Layer 15 of a small transformer language model trained on English Wikipedia (19 layers, counted from 0, width 128). Numbers have three digits each and are written without spaces.
In attention head 2, each number of a token's query is one row of weights dot the token's vector x. The head spreads its attention over the tokens so far by the softmax of query dot key.

Query weights of the head. A number n stands for (n - 500) times 0.00058.
q0: 473513440470515454520539479541526461536475466464495508519494472490475488538466472467476488529541477451475491506522489488532526541520509538512405504460543520496583500532508535468449501492480496554478450482509456494508472441447511482578547529551487555439482460442494493507455506472491476488493416469523522469460455517518493500482555432456471565506494485511475461536452507479535450571509
q1: 528528515487531497485503531498516498508519522494485513486499492501499487510527499499501494493491522499519493486487479506511483523503490494490537529519491505495467517517462513494510504524472492485465507521532508518518525497494524509449516467469493489528498514515489501499514457484513492479519529549476483511496494518453501498500495525542494473484524507507496494500508495491470520458495
q2: 511513578549537556475451486467489527486492538516537518506536500486481473476522529525473500495434481511490522487478497481521474571483451453442471488537434538530454525528522436564535491501541526497519520519484506475500547527523505503473454526481529484506510525545493578478494535519515509487506458511501499477490484487507469474499472522459561508483495478529480518476539484468540476404479
q3: 515530419466494489474501525526485538569506455461535561576507478531462491464501422474505464526449445439457509495512455505544538528537505482491481460453534535522558489483438502485408513487522498555473439416475526511404568396425493499598539491519504487443510491505462427528529501476515476490540429519555512542517496480446438463443524477522585546489490490534444433489477495533456501532485
q4: 609398448517416409331572622543525591542513578496526500597558470466467597470530483415528500463575530430548455535538546484564491377518491532604508447439644435551650645495463524462436564569511475460431549467553488527519461337403455506567479449531549531502442413467509478539462399524592470440465554452508476517500497572480526523521447397552500515498465555316546522516418452582534540617436
q5: 456474425483485532487569474535544511564467490470479460576425459479511468570400528455414451529516479446469518497476597471555465535480386471585460486420555547399539500494518504454507484493543499512488447508471413429442470523507397459658521536509508563483441488550530504540496466517489466472425419503501512441499481535541431452504535496455501580488473495572466489460481493460531469542539
q6: 538430425467541381486552522479536461513512468455480532474422486483504506547426504571472523367595515450531411439478579448384373456433449615562395535509628407551541524530577405436351500562526443462333452488653472528566549467506468459433429485572566548530453466405498496523428333530418433555402589447560435435449480539544604363470432393401478586422604469417555485544343489522537453492434
q7: 533560669497475459430497451506501523382422502538469463537527486488503564503459571515449497435488582535475536413579482425547436584452482454481455536542486554520400542437503386480517600414509492575477534576450465559511518448500498490546410560510554461508539531596514456498463528471522518595570509503580470454527434485456509506472573502483533555456481564540599623435479574455540440463453
q8: 533429428507541449438551455535589500482519532436440471589325570505394465638459461573377390438542492447480500438458653444379420484440393514508359535492633384535601500502475348397435524338483388544259468521686454593629469396527429395571438556576545590598423408380462620495377384515539447528424546448505476502339426520625518394477470324421437636425679457509414559512474405481507331500485
q9: 538476443520520469469454537417482546453459464475507614525526526479571469417352345441550566493483483531469480416559474399426442491493549543509444569525574496694527521553554441477502457483523619569478505477506513580460632588413480482489573496512451549478547541528578505425341496448529447523530415437602481496439544508473482540422573472307597477524574547429559519500432511477480464481507
q10: 624536522524552390526490590515425492433582466417445654395535518548583479487443460492636634406469409569496493378557416383467430500517551616531473546567622538651569572487474510485430498461540553481409556601597549647490547504401552563414557408564460513464468479506496415535391425441550498451469528384543533528479505502423605507428566410484554379527601613475564517521407456423524462438484
q11: 530530479488487609451502512581470651422486510670443486521712513479449502391595454368666528550498477549526584617476373673684619408544505483428649433534512636477469474578565681515543481622519566470711545409421457427512446517500577596500595390403481510486526511596535482465510647519579469513507417463510533534554559540418416613641547643551560427586282467434497493555589530517507633498670
q12: 537459425483545459415580532486632546414476529411383498564454606441421419573456494518474480544482431485564540510544610489506456490496368496413420600529614506522562526494527415465591585532584446602448502420610477578664507504480482406667486594459557602492397502548478535617443391537577546420422377413448384465379528510620528404515517547463449514452568364473381482480459420561591509458492
q13: 465547462452464698585561408468530587448571469581475514494702488434514409353400567420599537733372474503483700596585465503586489436553476344402523480530385728462443464623461494611600440468556743532787459435400477400444550667415503588584640529393485497439500664583634437573409608448425415479419292484491508452570592453384446533581550674407578432599494345484643455460500515420382533487627
q14: 381454455601525438432500500433563434545479508467529380743406478436380521536452514611327340580448477424517475533516608416375639626454437391564456547331508425429506457299508513511537452614495429541374538492708470386516573533545419335708410764544512529546556518445492625539594303591572566534453458649345413448432512563653468386383363379495454692451378471505391547484511577545511560644430
q15: 424410519490509510488494476495493537428487385421421561575492456459470489472427488470502448398503503390497444455581587464463355483492418566639458515502566519552575627449442417503446560502449560503327502524593503518426525500422524440522445451499580431462434471436489503530450467555523444481471545440435537538459421524540538524525415396435508498514544460461491553489457479500513573498492
q16: 735548522379217475648530460512517481490267284564609466490348359548631439548473497461202370453558353483344433413660580467314546582512685593640565503510585531482455378430379616543463435441484568430381513472526426603361446343553415664470644582647470561569327423516609512515578391466525506537482506500662623404359344665578605526342577325436487402558629568461645594594397497687656436631428
q17: 519487412504528492469455494467464608346448514496411536513435516479688616540571521694446500369524506487577492467595654502517482566416464522540469525511521351542467508528473460427441500648484477568430425413454502637551546496635567600545481587483583363575482510420454481573500543650459520478570570573552466541635375447542508508488418440486482587504518645467478428490545416476434483485496
q18: 487489491506480290321555530497587482475420512528593533159469384338552591614557479410572599512599558405568441408494402453369576430621574623475450494480594407488395542416528509500597530663321321430473575482319525628315653408755597525272451475442637480455620412391512374438557453512464500455604664600312503401412439604423718371574423490626455470430399538509547631427667564653383529537289
q19: 306538435495519444461483634478561353635540419531520378478420663507536421622519462500567570685524746404473484521549428397497485505471450483387424516684424475426363500551476400524640533469457490519421573498364514448416521518523614373444518450359405607495550462497530596640626629425387483468552500606343426428453498351598573456495412691620411310456448413584447354580505516600464481543447
q20: 476512424419426684477653531525555459635358423471637364572526615429441466470533438451585500535519622177471633598536446413583653454387377395380493453688493573584566394719352280608507548380510500660543481363378323259445491650258635447601588570353464677333413400583576576562583639475532525353359399431548437467375518461494559515582515628591641462547611305603454469691503439786689445461548
q21: 490526539453582365734558383512519316600533540354524733362469325365575325512349342482488650382450264566379494435450542596415366679433536594614361576477532576354610347446514518393510388535795553503374515592623609593383614503515500538420556468615281692488599434484482474559418541388412518363401533408412619528569497551561531477462601490441644539639751488677399509391555532409484474477445
q22: 490406267573659584576453601569464476392469434424373303477427628622604515444594443482644557491548375328632262519386677685323491494420552562584484555480539300473463404445491525507440361600534506593486426433548273666519359484611668573637626272554486618409478512304390589394420382488608463626457469467710409690436389590426382566518415340443413597560413588512312548551671309497399616529540
q23: 422445462490500432441556557466515564568503595520388381556404419816467629466623424332676316510512641549576575474441611442607317323460427327409507598303483490487384716566500526360538497265722262540569558547737503267494301652490448580608424547378410637585445558403478580538581666461561567376424468613299481536576441430583584584515506748339429472368454452439511394615661599494290624463661
q24: 528432547558550422500609565460653656535530615279390467458528500480470619480497728448500618476578500500540658353561606378515360371534600464419435494481683533561334485550424366497353722568470460606493357585503640467575508305595374433437409522670576403500640554293580269517396393414393500663632678529590538421523560581511625417528590487479542550343464515449622491425351528319682430449288
q25: 595465394411495503589449566511406550456403406597525425397436412549468527505647440478581319461465446509467466405563373606494538549481630536506584471518547349421469517495352654741659422401273460359607374486538466429525454543617514480311523365510584482429528495430531546664693560626410519593541539692388467534591585382505610560391370479737308299451287500444602486497634536492503590681545
q26: 535523606521489196579477679526532471484586470536509524346706532660512549494628585523331391541526418617503494650488435462481418572709565444481605369435525539523647494539477473285513731512437393644470443477540649337461573283435389617431436682612602354335600523318485398663497483512396532347614456410516509381631599419443456628605534362467440550413519494616556269445494646340457593444500
q27: 608537595552602277703506431620457548449548549770423726431596555719418516287515399382719305354450333549309548559533519597530350324552380742473576433472387688672532487622579573306394510460458477485450471375460431605635497625356461655423487557420500657526451524583538396544398618465622601442481484453655453418503710476457381479494524503432393503584604500674504506407456452417549555294721
q28: 481409497663397522293432455450373509335418382512472466477373572290400443672526635542342387634488275440436392431503536452484686737535409543449551609500478476431577417523514491493717592446401654559421506365459344544624383544472574380781516494506540400540492541503485430611589414525423530493512265392404506513310395500415517351377584477675392530452597509555198672551513542662675441622601
q29: 683476606442620443487482556554548606497708716631456537466665415364417518378494484470709445410603353828506628645371553428461469442590661466386669497387425588528630670582414494570446391448554436288634355623487589462487231426428361471312436447578450497623278435438413563479349482629619565544475441380544491394463529494509681491584548533401573321408435395369434491625523520481382557310610
q30: 611548386354500146559482669393440437352535445494490646328615411534588568300561539460614555462531578503451459555526299383480313282405601703480526537486523579534594449609554688486340399533558438420339602204606422730599404588417564493493377396565307576362563407536579503360468571484357588592428661503370416458631471554421352622685545628458567359373493500433437475392568497519477698518577
q31: 433421341497771294415404605506458543342635372473394642403521503500711559487557401506450477348484511751515481517425569507497428381305424629569348590336566503637431684531604490312329510604615524587026400275694384482574588568493684411356442395589667518446443456569404659614530507537457391471556685699511366637605506406481438506380563493463517356552482356462529345536589429540568725582610

Each question shows a short text with each token's key, already scaled and adjusted for position as the last token sees it. A number n stands for (n - 500) times 0.0021.

Then comes the last token's vector x. A number n stands for (n - 500) times 0.016.

0 " 18": 494514550519514496554440539446457361471370807628740500624352554789481420621408530392485507353428
1 "78": 492518529472549529432527454477496623445403508472598486392229640496552207526347528744600333629324
2 " |": 458458432538489505616340609496519367538435706518731561691485631535559555658470464651203614571386
3 " 1927": 477510512544568603555456530512448585512441528435549435406281533700645243550210326672492572671510
4 " |": 527470474475471519631395602529560372587427657555701528724535780549576576669475301543348559600361
5 " ": 495492475525541525572433484523473554461315533473505375539348600651309137512425489477439612789386
6 " |": 518552524465444462684439599505540397507422608492655531714549794676561404546461329577494434592230
7 " ": 489494484489553535623454479519489552461295543455466313483279590590329184458386555587465526719307
x: 511564466436509405550465444445509319474472443433470514545628446480490509593429579511474472427590551425411468433599490411449554421555570484503558544314622601546474627438471712613474382464509414538485507456558500438462492570506447492444379573423507533407513370454629511340450471450460488441316364548530772427318413682509381517543607491338412558438431444454475341517584450555410566558414
Which token does the last token look at most, and with what share of its attention? 2 " |", with about 30%

0 " (": 505529545486513515537460529432435369472367825630715518622358572795478447566415538372444512332444
1 "19": 505510564464523532395588463573559627463468493451596491381095607476670295431350424679566398567439
2 "18": 505492504507539524409511435521487615433491555419545456324177604481654234553325451738579375588423
3 ")": 475453488537461571520511519502551479503291653593673564545387610557689388476677387475155578670614
4 "\n": 516501478499526508576486558505500453395433699462800472550283704549583285534428410555552426516212
5 "-": 498527511448470489595566606407480373424400630491657386499191534659331423667445642606392675593355
6 " New": 509496492519520517542478522495513570492511438456526346228239585652478386549227502761512560666385
7 " Murray": 487517507526534516540506542479503515466443484488510345257228690476550395476288701786627490515388
x: 475550474501584527588511391529614241452712326548512580440489441459532575419437525555505401504518471555430503623505560475502354573544423532707484567549492507495436517498497547511474630423554227567586554493586585507350526466413428453466512483449586519596470423434531427565516492507521531500389570615488436304419553464563610469426518446521460538549528512559625532446755575508499521424491
Which token does the last token look at most, and with what share of its attention? 5 "-", with about 50%

0 " |": 487523539524498488571409575432443317466350830624753500681403566801484485628444531362462540360448
1 " ": 491466513510535463540417472528477542387300587463504326452203585605352145503376559591427592724352
2 " |": 462464418502464476669331630457479353465392645452740515616414753625624454544469396702526418563199
3 "\n": 537488450481553482650458608456462400344381729407695434588219685615540332573392446549602432516222
4 "|": 538498470432458512631515605413451354471477699490713475506199602578526406595427585580366634283192
5 " ": 493519482542544527538499459541524560461385515539444295325161501563332315590313578530347741582273
6 " |": 470525552456496465653514586439479386460528564467465315404269534640462533663262614660395715699226
7 " Hotel": 480506497483475542549515549483480510454489527428413306234207692429516414724243517775554515512384
x: 506381543472547527669513412517553316393474377470480621387439490395480460485383478530579431493402551541446632679526615399547506610551396575586597431473568609504329542472497499337414496407549425522420544617464553523463487533393489470559488528398584518519475429325627484586352511444425581478517576549524506378414393405512531485421351516321470541548524490476514544501711562440451521473489
Which token does the last token look at most? 6 " |"

0 "nd": 498512541511503489548449534456455376470391753612699503593388557704483429610443514398496508370455
1 " Street": 482514523480535510474518497503474511488499501436492446329284679477592335455305516707554415479350
2 " |": 470452463519486537609412568478499389486404661525603579703473696598520563504531546666319563425405
3 " ": 516499508531545503551450480515479523442350558489503385457304592603361240486435564551432547707387
4 " |": 533484466462478488676414592457463394459411639458656517553410692575616466537481430607503421592275
5 "\n": 492530494458542518622504590475474427388412668431644446578291636592517367559414460518593446519296
6 "|": 499525530467460505574535581457476404487476643483651492516258569544519418590418556585389586358252
7 " ": 488487467500519538528496462522500549477409528527469368381239490521354363572381577532370686554320
x: 464560479411511419547463459436584431460496578503439523521644444497498533531404656501568449469506531517473478488530547384468647420569624438513564500341583748547435636454473679647461398418534408518515488551554557437443447579539425473442430585411460486453545463422666415395486522514495535467353381545536761444393422633551401551550567490295417554478436401467484345469596452520331556506445
Which token does the last token look at most? 7 " "

0 " hotel": 499513533510517497537459531448450397470398739582662508567363563677505444592435511443488486362467
1 ")": 488521524508541549507493526478518456479355617599600640658461598610449535450663346428364494417554
2 " |": 460477451498491486625385576493512412516447558490622501715562681621462503591520483599404536572362
3 " 17": 491488508516525531525489484524510537460518432426557429435389609592485296529347459674589389643356
4 "87": 503518490491521559536474508447454559490486492443545441415349592457571373592376500668607428758476
5 " |": 540509478442498517620442559530516434528483596484723553579517664490581482583528379622344504634423
6 " 1908": 514492492491467575537472519479421541519460568423652490473374607547618340500431369664552479715507
7 " |": 490527528473486518642468564537539437563456623511683535633529716483581522566536343610428514580437
x: 491484458492573397494575504491613362516551407466567551491605487082440517524397523479496737513596575530509531553555498454484461538441485488525478543513539579512452499517479403529467482486529457438374489437500619541452520469423447416520460407517360427488418448464597513441483471462465522527440628580449520531447507583482577439479546492448573533454509474475462496529706517532555472485431
Which token does the last token look at most? 2 " |"

0 " of": 501517539504514492542450540449463386476388744610704515590374550726474437586439513413500520379445
1 " many": 496532542496546475535491534504472508476452491487511476358277668522558393544333451678604404464257
2 " different": 491511513503555500531477548501495504511478486484560457330312682538577378501338444706594416472278
3 " her": 491515513511493496498481472441425550439551520462461476319218573515525339506454438719638343531434
4 "bs": 509490536529514525463484491497442516493498513443512606364276657455595429449439464687630380285366
5 ".": 527540510517484533510578524494563470435352597578731530571427711638473323470592475502405436384371
6 " In": 538501487523562494564486576447424497443512500444573517362216614524613321488385544564543473432278
7 " 1975": 493517488515458513457564514450458476404340624429642510544300464696468250544442561582501394589462
x: 506592398549575483557420482513670473499612404433457619406608463384525465460479522540578458482546570577443460621630549425510362547504496501546350534425537575494344325360440512583463559421483518383450539435591674500537621467506385515464479582569607465412516530420527586526622450456343472514601521679485590451509586659578446486432650444484389640429514459629590514516647628593590463412410
Which two tokens does the last token look at most, in order? 7 " 1975", 0 " of"

0 "\n": 497514529499509494534475544464475394458397717575713514609404542703484439567458505422473502396434
1 "-": 475487471513478514606489575408462383437404615517657485562324532633399479626520583550385648495430
2 " New": 497509518500523483511461513499519548494520441471535405305314574597474390551310490699518532617400
3 " Hotel": 504483492509528505533472541484465483468474558431459411368293618440568435602359574744533502429399
4 " Man": 499475502500526495510489560491526499505421511491542430331300625386522495482434529770481461443344
5 "h": 509472518532491521482495505557550464481390549450483516481330543400514359545301476759505432434370
6 "att": 502506481485530476595493553521460482481410562501603394305381628315513416466452513738494530544471
7 "an": 491517493514520525520496495513500515466492493433458417347328614464544451540345564759488496417321
x: 480505544503514415608449420549648303506517411555542587489559462462559581556464486553506442551546505602432538520497583465496404548468536518591568506597604506547452565408444577504396550496483239504389515411506681513404565412522406509447473564327486538500414410440510476477470429514541505433488523635464418454553560455530775427386468455364463584497512470504608595556784532521505536491394
Which two tokens does the last token look at most, in order? 1 "-", 0 "\n"

0 "ton": 500513533510504492550455540448457381467382745603698498569368573711483446586426528420512494365437
1 " Hotel": 490503528510533501495486510488476499470496548441456454343290692414618367499361562738542421379410
2 " |": 471463476524492545610411578460490398488410663544613581706489670666509544414548588619331529416524
3 " 1911": 496514480522541538515469454484429571429483533413571479374256571568663333503377472651533422713479
4 " |": 531475455475488527651415581503503405527451626491703531608460666535630496656504367608385542646412
5 " 1951": 484484495506469586539479494480447537507417556416606519454364599598619251514388335724554478621474
6 " |": 507528506451492514660442591525516417529444640483669508641494713505608476640498349623413578599401
7 " 46": 504514478486424528537507515484453518473441520406487455426389651593528280614350438721574433648347
x: 468554575367469446701499501461552484488507386418529429524489498545451441471402440443479480494602601476412489461535443505493420498463517470531531515429665641538302405490393548384415476325551453436479563407622533587502468484330426498580449478430369453575491447301500527531493481410484470505484529732504416541381442749722404357460541493423470588424528554409529594508662563588526544572387
Which token does the last token look at most? 4 " |"

0 " ": 492516555511507490559433541441457344475356838657736510663371545808458431616436529338456526349438
1 " |": 428505408561442490622269620425442347466423664444721515586397743594638520597451411676452484464188
2 "\n": 505460448510543459636442594455468409341390715415717436584224677639502327583376447541572428513209
3 "|": 522461432454461521634486600402452352466444709490727490529223610554487388637441576594376617311185
4 " ": 510515505545558515538497473552532547458371522545458301324173519569338322589313602496347754608280
5 " |": 510537522432490466669482614424465364464492589475496329422279549651449539670270607629403734669222
6 " W": 500503523506533492565522540481470508460541420406444396247205552583384328571188443650655535615243
7 "ald": 507495503518522494442496461514504564422500474489623447292258647283590234566303474736651374667333
x: 478694497487563524511475506451511359560559390446478553381411438519609392502431478565467411510524373479447654594431721472519382538601416594511543502550473569432497501435662521521442482517579377489556500397533374389412532496441453386557511620489487433499515649243549418488364422597516411490503392325486434384399493701487584474492546426416340479554468469434636469456627422516546441495614
Which token does the last token look at most? 3 "|"

0 " E": 507511549511506491550441541445450365473386780625715491587358590734460424606404487395504494348404
1 ".": 484533551442544547516534537518498514430391395470642414309225729547577481464339427662560317580437
2 " Ed": 527532558520518474455522462494485562443487415485540460349254605398586247426288587692619358623462
3 "kins": 504487537498515471481465498493487545500518444457484430318229687499617306408318679694603385529437
4 ",": 533463545556494534435572513522490519454417562499567525561304622600659427273496733610215457531615
5 " and": 539475515556459501412611509471455525381395599524497562541176581688563248401516523519461345646425
6 " William": 533490503520546502489523476501515561450526458447496389380335683586479321398277523694649321665340
7 " He": 536496497510542466509468429484461589453519444469426316379248606401567308616299438624607380633337
x: 495623596499480513442518481449463456464569387504537695472529490373561562468411536507390369633533479631411476543559402530449526424568455526514443301405523534573594501476496455383549639538514330571497531518527392475634608315425539520534428528578535488363250534320538356328435428569514393483339439538495447565455598487525476511379426480427646659538499303531525414491528580573495549491564
Which token does the last token look at most, and with what share of its attention? 3 "kins", with about 30%

0 ")": 496515534510505496543457540454462383466387742608686516609404543709493475573474529392474516375479
1 " |": 461518458520468494586368580495499405500488541461587481673498707667554461595451488660426540581319
2 " 17": 486490508514517526525496492530523523466528421425568439431397613617501264520321475671575399631338
3 "87": 523506487500525542519477510454470552491471489456572442438322577513557341586336518639587427787432
4 " |": 532473456470505523615421587528520407552472608494743569600486653511563500604494391593343530634390
5 " 1908": 505488487500494575530474518484451555515441544426669478483343628567588295512397370639544507709439
6 " |": 515529511463483523647441575536554428579470610514683553647517739509569536592510348599428544569413
7 " 7": 508532457511469531531516518547529534468462407462534481413434685554472297548403406698563391564276
x: 523528616427533379579592514413513445492489371433545428521403519541495466522400443493418537508459633424441554390523562524501307521621573555555572604409617592522366394553410560409474566364534493496385510361643672523529454570340464532626568459459324496405371441356515555439511544427494438517382554691480572528423406727600430401451546479535472510399552513407518583495659632523516534525396
Which token does the last token look at most? 4 " |"

0 "C": 501511535511509497547448535450455382467398750600697504577382560703476434600444501416505507357445
1 "arl": 500505498481503476529575474544571511448507441521604471294305621385537342495409494667581390545307
2 "ton": 486495521476514478493482492506494552474511440476480423282295697446554363507325559633662433522399
3 " Hotel": 499492515525521516481494510498478495474506557433436466373315650422645360473356580745475430340412
4 " |": 543481471490466534616460575492507394508421660537595586732503626657521563421526590598291537421521
5 " 1911": 488497473497506559526478451484432565436488534422583491367267575563671334487372470649505433711502
6 " |": 505539501450468515662467579520521398540453623499704541642488636545620498647502367591357560639440
7 " 1951": 521492492495419554548492496480441526518417569424616537467370571604600250524378327714530489618480
x: 490563442404547474568460492436603425516600369555466590458465464422523421585416494513574421460574626577429455549599583349425397530461601469507510568536470610541359483409396543649410441440566555417360469410580468512480469442424394533536412543484434489552373428430662561445588455470553528448403600724589472427367511772649464564436509436464478578494504527479546560565702549565501470535397
Which token does the last token look at most? 6 " |"

0 " ": 494512543508506492546448532454466378481388764622684508627400535740468446591450522373466520382452
1 " |": 444504428547455492596320593441455381473440628456672512567420689574607515575462431638462488472257
2 " ": 518477512512535466539424483538501549427376520469494353424298589547407223516368541513483581699344
3 " |": 517453439461471461654399607475490400483408610458671510581431738584579440562486416647551459598295
4 "\n": 530519476460536493615494586479486412386405678431664446579290646601527373556417493569535458502271
5 "|": 523527508436456499591520581440476388480477654500686505515285590545505412599459537571401588315256
6 " ": 486503472521528536528509472534521540475400518535471350351236510545369369571366567527375693564316
7 " |": 467494555487502476623526581457488407473516555481484369426316530614464542645327577611415693629287
x: 558507556368537475581593494592636410527563571469635510494572434168474472457395562590514694487549511490472584516505513428511435605494494448515579577443513549498477543470523434461459512454490457494491464529519556433389467508448476382549466478593351505490482440399540448480333509498447551433388575536454535505510529489559518477564624473459539636496502439543474445454769498442443573525570
Which token does the last token look at most, and with what share of its attention? 7 " |", with about 50%

0 "pl": 497509532506512493533463528461464405476417698590649500547381570679500426594433503424510485387436
1 "ess": 488514517490520484491501482503502542486492469480495488304292628457549397521395480662587453498352
2 " Del": 485532528509533478464501491524530507495539453487583508323383655467575369395425499700483385561436
3 "any": 491490534494489508511519459509492534466513457474448456350314595460471383526410496679572424370346
4 ".": 538502517514494545509565526488529462441352600558694557609438640624503376442594514527389466431489
5 " Re": 496486495512513488504475457489484546477544448455517451398346581474479251541433441571561430670372
6 "bec": 510489531487490436479456464486435512485514584421515398486308520496522461557414429692509352435321
7 "ca": 504503505506535494519475480502501544456537437434472419377327587498534340580415584693604440560404
x: 543562572596589468717401440523601313371436375498484700448484420317610561424468537564476486460486520633339410581446612479500402602472455569594504453472641496443372473432484563484574605478504254569468541353487554494436531400580423538434499542477587445440473463429587362565433477618506559529519510608492511424587469540486610477487450407452448581389520449478651504488666506452521581620490
Which token does the last token look at most? 4 "."

0 " Alb": 503510545514505487554443528464474380477399747628712478553381603704479403571402517410492500365426
1 "em": 522508513488501497515436510470415515402432522436511460389253596481581250569357408636634358450416
2 "ar": 490491490470510539530509519486532497455453553424502457363332701424560352513394407771531392511297
3 "le": 506490491492515478550471519472456511428473512420520425304281674433628334497329496691606433442403
4 " Hotel": 509496489526519527496487518492480485475501565437437474371306665432643369454365602771483429331414
5 " |": 536533474469449525631494590470510386495383694554600590717476630652515536408537623603310524427507
6 " 18": 497500475509466548502497462519514574432529445426538420384292596606558270466309501680590416651395
7 "60": 493470495468452578539483487448399527448454593451541484345256591447612371627329443600627381671490
x: 530691408358573403595429467446522422543547368514396538488547533430459480511384528454470437474499605603490581616567585444410415503435630569565530547524453613611428439386447534538387396366547495362479516427613399487506557304481485603547453529483441498506437445420581609468577461479482564486464501714598517389399454659781471521455363421471559580567536456515604615539649441662480489491506
Which two tokens does the last token look at most, in order? 5 " |", 0 " Alb"

0 "\n": 497516533499510493538471550459472379452383747585742516624391548731482430576452506411469502382425
1 "In": 516532529478512441538452554414422474431505532447573517315168598533563374528378505552518565419288
2 " the": 468513502509550523549464571493464486500514512506583538311232632603565412495298535644527487415279
3 " late": 482496504535525506540530551504471505457455533453615493350162542567601378517282453584579460458335
4 " 1970": 493498483503494537533532532428373451376359705411583540465226405583528301567410557597570438486457
5 "s": 508507518517464533484604536454469448382271665454603523566279450612403270565460537563508413461392
6 ",": 520544491538461535472601546450480475403286632544631527524307580678326301549467528493409457461385
7 " Wat": 531515457540545499477519521499513555493494425471498335374341639546418405544236594647523472634285
x: 487422504505493503512582649490499447482560347509488527429638452598435518466236469666395427490460369574436484483569575525503449516398504437579513542511537575570490611577464576365536650505453343599503563424458510660475506333386468485579467477602576480555453531377564389460305457523434443479375369559342413428500614572578435539349542369464566651476475501553499493494640650493439420443419
Which two tokens does the last token look at most, in order? 4 " 1970", 5 "s"

0 " Beach": 500511526506513491542461540458458393467400708582673491553380579681483439572432524466497508389448
1 " 11": 483485511504516526484530478522508529447507498457482502352343637460526375454444553764533416394407
2 "6": 497500505511517528471539501530522535464465488494499496338305647344591500529414507662477400451347
3 "th": 502525454498547485500492501522494496468463576518662534336321554293627456564500437588469425599454
4 " Street": 509491514504512523465498510513462501514531541443502444330342678392586411445349519678497491475382
5 " |": 538526476471466527620458558504517414522455648554559551651537689531525613510556533589319578418482
6 " ": 503498466500531545586467492505464517460378543481511399449358587587371293474462539508469562719460
7 " |": 474526533464487485693481589479478415474448622469620500560466695585581468559490432566501482604340
x: 495492440391575386497585553525591343556520432425622544489608464138440494522461526508496729525626573548531618528461493453511419522491494481528532604542612559545480527484482424507467506520476481443432539469510664525416533500367463418461489385547388464489452343388553460470471449431433517479510602547492544536405496613478582441541600477499484572481545440501462513528708543537542500515441
Which token does the last token look at most, and with what share of its attention? 6 " ", with about 40%

0 " and": 502523552506519492556448555430446344457342838650781517634327577816459413611435515367493509338427
1 " seek": 466499567470489554455516449431474575446482541462408458359196491595569156567460545821671255651422
2 " san": 465520589478505513528469551438477492483478498402422340303330750643485339543293454756451325639163
3 "ct": 501529488487542426514358483453463625476567481404448441261164644403598241364464384772634370391369
4 "uary": 525482492526557570542482467479440556437479501475500582115174652468553420537338359773653411333374
5 " at": 538454464550526563544411567398378510449533695441474524264214690514615259418360421717722428628352
6 " Wat": 535491479574531492468517526490553601492460368506515329259299793500354371445234514671577505598179
7 " Th": 538503491501592504597376506470378452425465548531509452187232718188554482636382481643601398257472
x: 409628483476496521387585514412397442406426412574509501538425453551458562523532566368383407504708488445511457589590565558590465526529431301615522500570466573473576525460356704379464531504479470539459455431499492425512608288248546335505514461565440538423357400339586359427418478570595362479452456434498475533370513419541561366334447508443480526583601425577583529462534562363467433367530
Which token does the last token look at most? 7 " Th"

0 " |": 491516527517499492550436552452460372476395731587677500627432546711489490590461522403474528402464
1 " 1910": 497479492521522516507494458507459561431454512426550462438244516606603375589327469666501447660417
2 "–": 501524471501536522508461539465449514452414621412679449474305569604607367384411420620542534653576
3 "19": 490524480500517510474496461531486534419430625435588476471183492462602397410456450703601471522507
4 "11": 497486504492532521516480490502460525438437575433553492326278565447611383551443441701541410383347
5 " |": 533505474444493475662441573511514360512468649538668543621503625502575552657495436568365545494337
6 " 1970": 497489477497472615546472529448420516517450582393539469417322538588524302572318458659655454568505
7 " |": 479525521470483521647467591536536425569477586501661505699532668582532504650487381560409583619415
x: 507505443453575396503583507478600368524564435477565546484619475103416497477422512486517742484556553517491505538555476441447411560467480473516503603494551578512487516514514388539478483487519473431401503451470629531455489472433447446507456425508333462468492487451628472443458438430495522508465617566449542555430475550506565439466550476448564516471517513495449511522742529529551462477430
Which token does the last token look at most? 7 " |"

0 " Love": 499518546512517489553440555436449344468350813632727479583322580764477430615396532398494521335445
1 "joy": 490519528482516477463481489495480537469470437490491457253191708369544292583320546710601325465368
2 "'s": 478533536549584529438449509502441537509489543454588477392123619563643376410350528830566382458375
3 " Hotel": 497482501533528521473463512491471514486531535438414444239242757405622393548336491768520408346332
4 " |": 558479473482449502648394603447452356494450704531609602736523733703487560392519664623301531352439
5 " 18": 504509478514484563506488453544531597431564401417565414347286648651512236465266510735594418666339
6 "30": 466492480475496569521453462462420574413468517437564460277194615438592269656304459668649383646422
7 "s": 485478505476422542549464516455437498454438607413631512338271633419662253445475478855553391650538
x: 534629379375558413598373454486538419461640366541531447518474379378488521542492522484514400401495594470394526559566543412367488582446535476513515457432501550513314441459409504518423552427577432374476411452465503531543568440417352550523471540432476430544308437505589603536517542459526546456414565631473545422396396540558525512471431446386597629477488444512606533495765492668445463541552
Which token does the last token look at most? 4 " |"

0 "rd": 499510535514507491542453534458459389475398733603689507585394553695489434596441511408505516377461
1 " Street": 483511522485533505473513500504478517500510493452491454332300676468590351463322527689564441464364
2 " |": 470455468521490537604417573484508393494411644533591566678477694602527566508526526645335563422411
3 " ": 509497512530544511549458483515485524449372542497499391439317597608374276483419550519439543707391
4 " |": 528487470464482491660422587461473409464428611461642508527411689560614466546465433610508439595283
5 "\n": 491529495460538517612501581477476435395421655434633445564303626585520375556413462516593452522313
6 "\n": 501515497521489528483537561514534422448405621488756584643416472637454405544479421438383500373350
7 "==": 485510495499482500545546558505535391416343610475638535568298357666529470609443426473435557414362
x: 436644494430574400546511433517625425418501606508595596430550402468317460519445458389457569505591554568462627562526517666466324588498529359507606603342555661479396566425474478584510516486480484366338567596578661549405529472537307418477502374536441445461529499346415430478485463460421548445422452447551546714497604643386565421433539390419514727601522466457523486490511560474545507461471
Which token does the last token look at most? 7 "=="

0 " one": 503516549509514489567459554443452346462353806637743498605341578772466435618429515385503484332420
1 " daughter": 490507540488498480473607441541552535439466558491507413260197672429630334462379476754512251549397
2 ".": 480449534482529565535611526482555438408291654605761559602409753635412306490678448466370395361423
3 "\n": 506469478530550511569472567494492444395411706503778449579337704651602364570364408514515451450180
4 "-": 535509476447455482607570583404490371424438624517706443542264550625331442721480703581324705588390
5 " F": 504461475494554501571450474521507526485591428424491356306272601490409307771342452673624398619268
6 "anny": 496505508517528510512516500490493520446556454438467317244223667474425392567276606789606400590405
7 " F": 535513477451546540597440476518473517493548462378481354377260576439566317647314548859552349548339
x: 402578612548525453438424599559503504369576432397599581447604495511417484467394467436397310509444545451474506499519508512577525569422444438518533443369694528502541540478509597364536675538620474572473515453452542490589500385467456515524473496429387592505400506342622436432358516458497356522393459423487593483211485461336411493521280484388475537391633442574568501480628561398568493452461
Which token does the last token look at most? 6 "anny"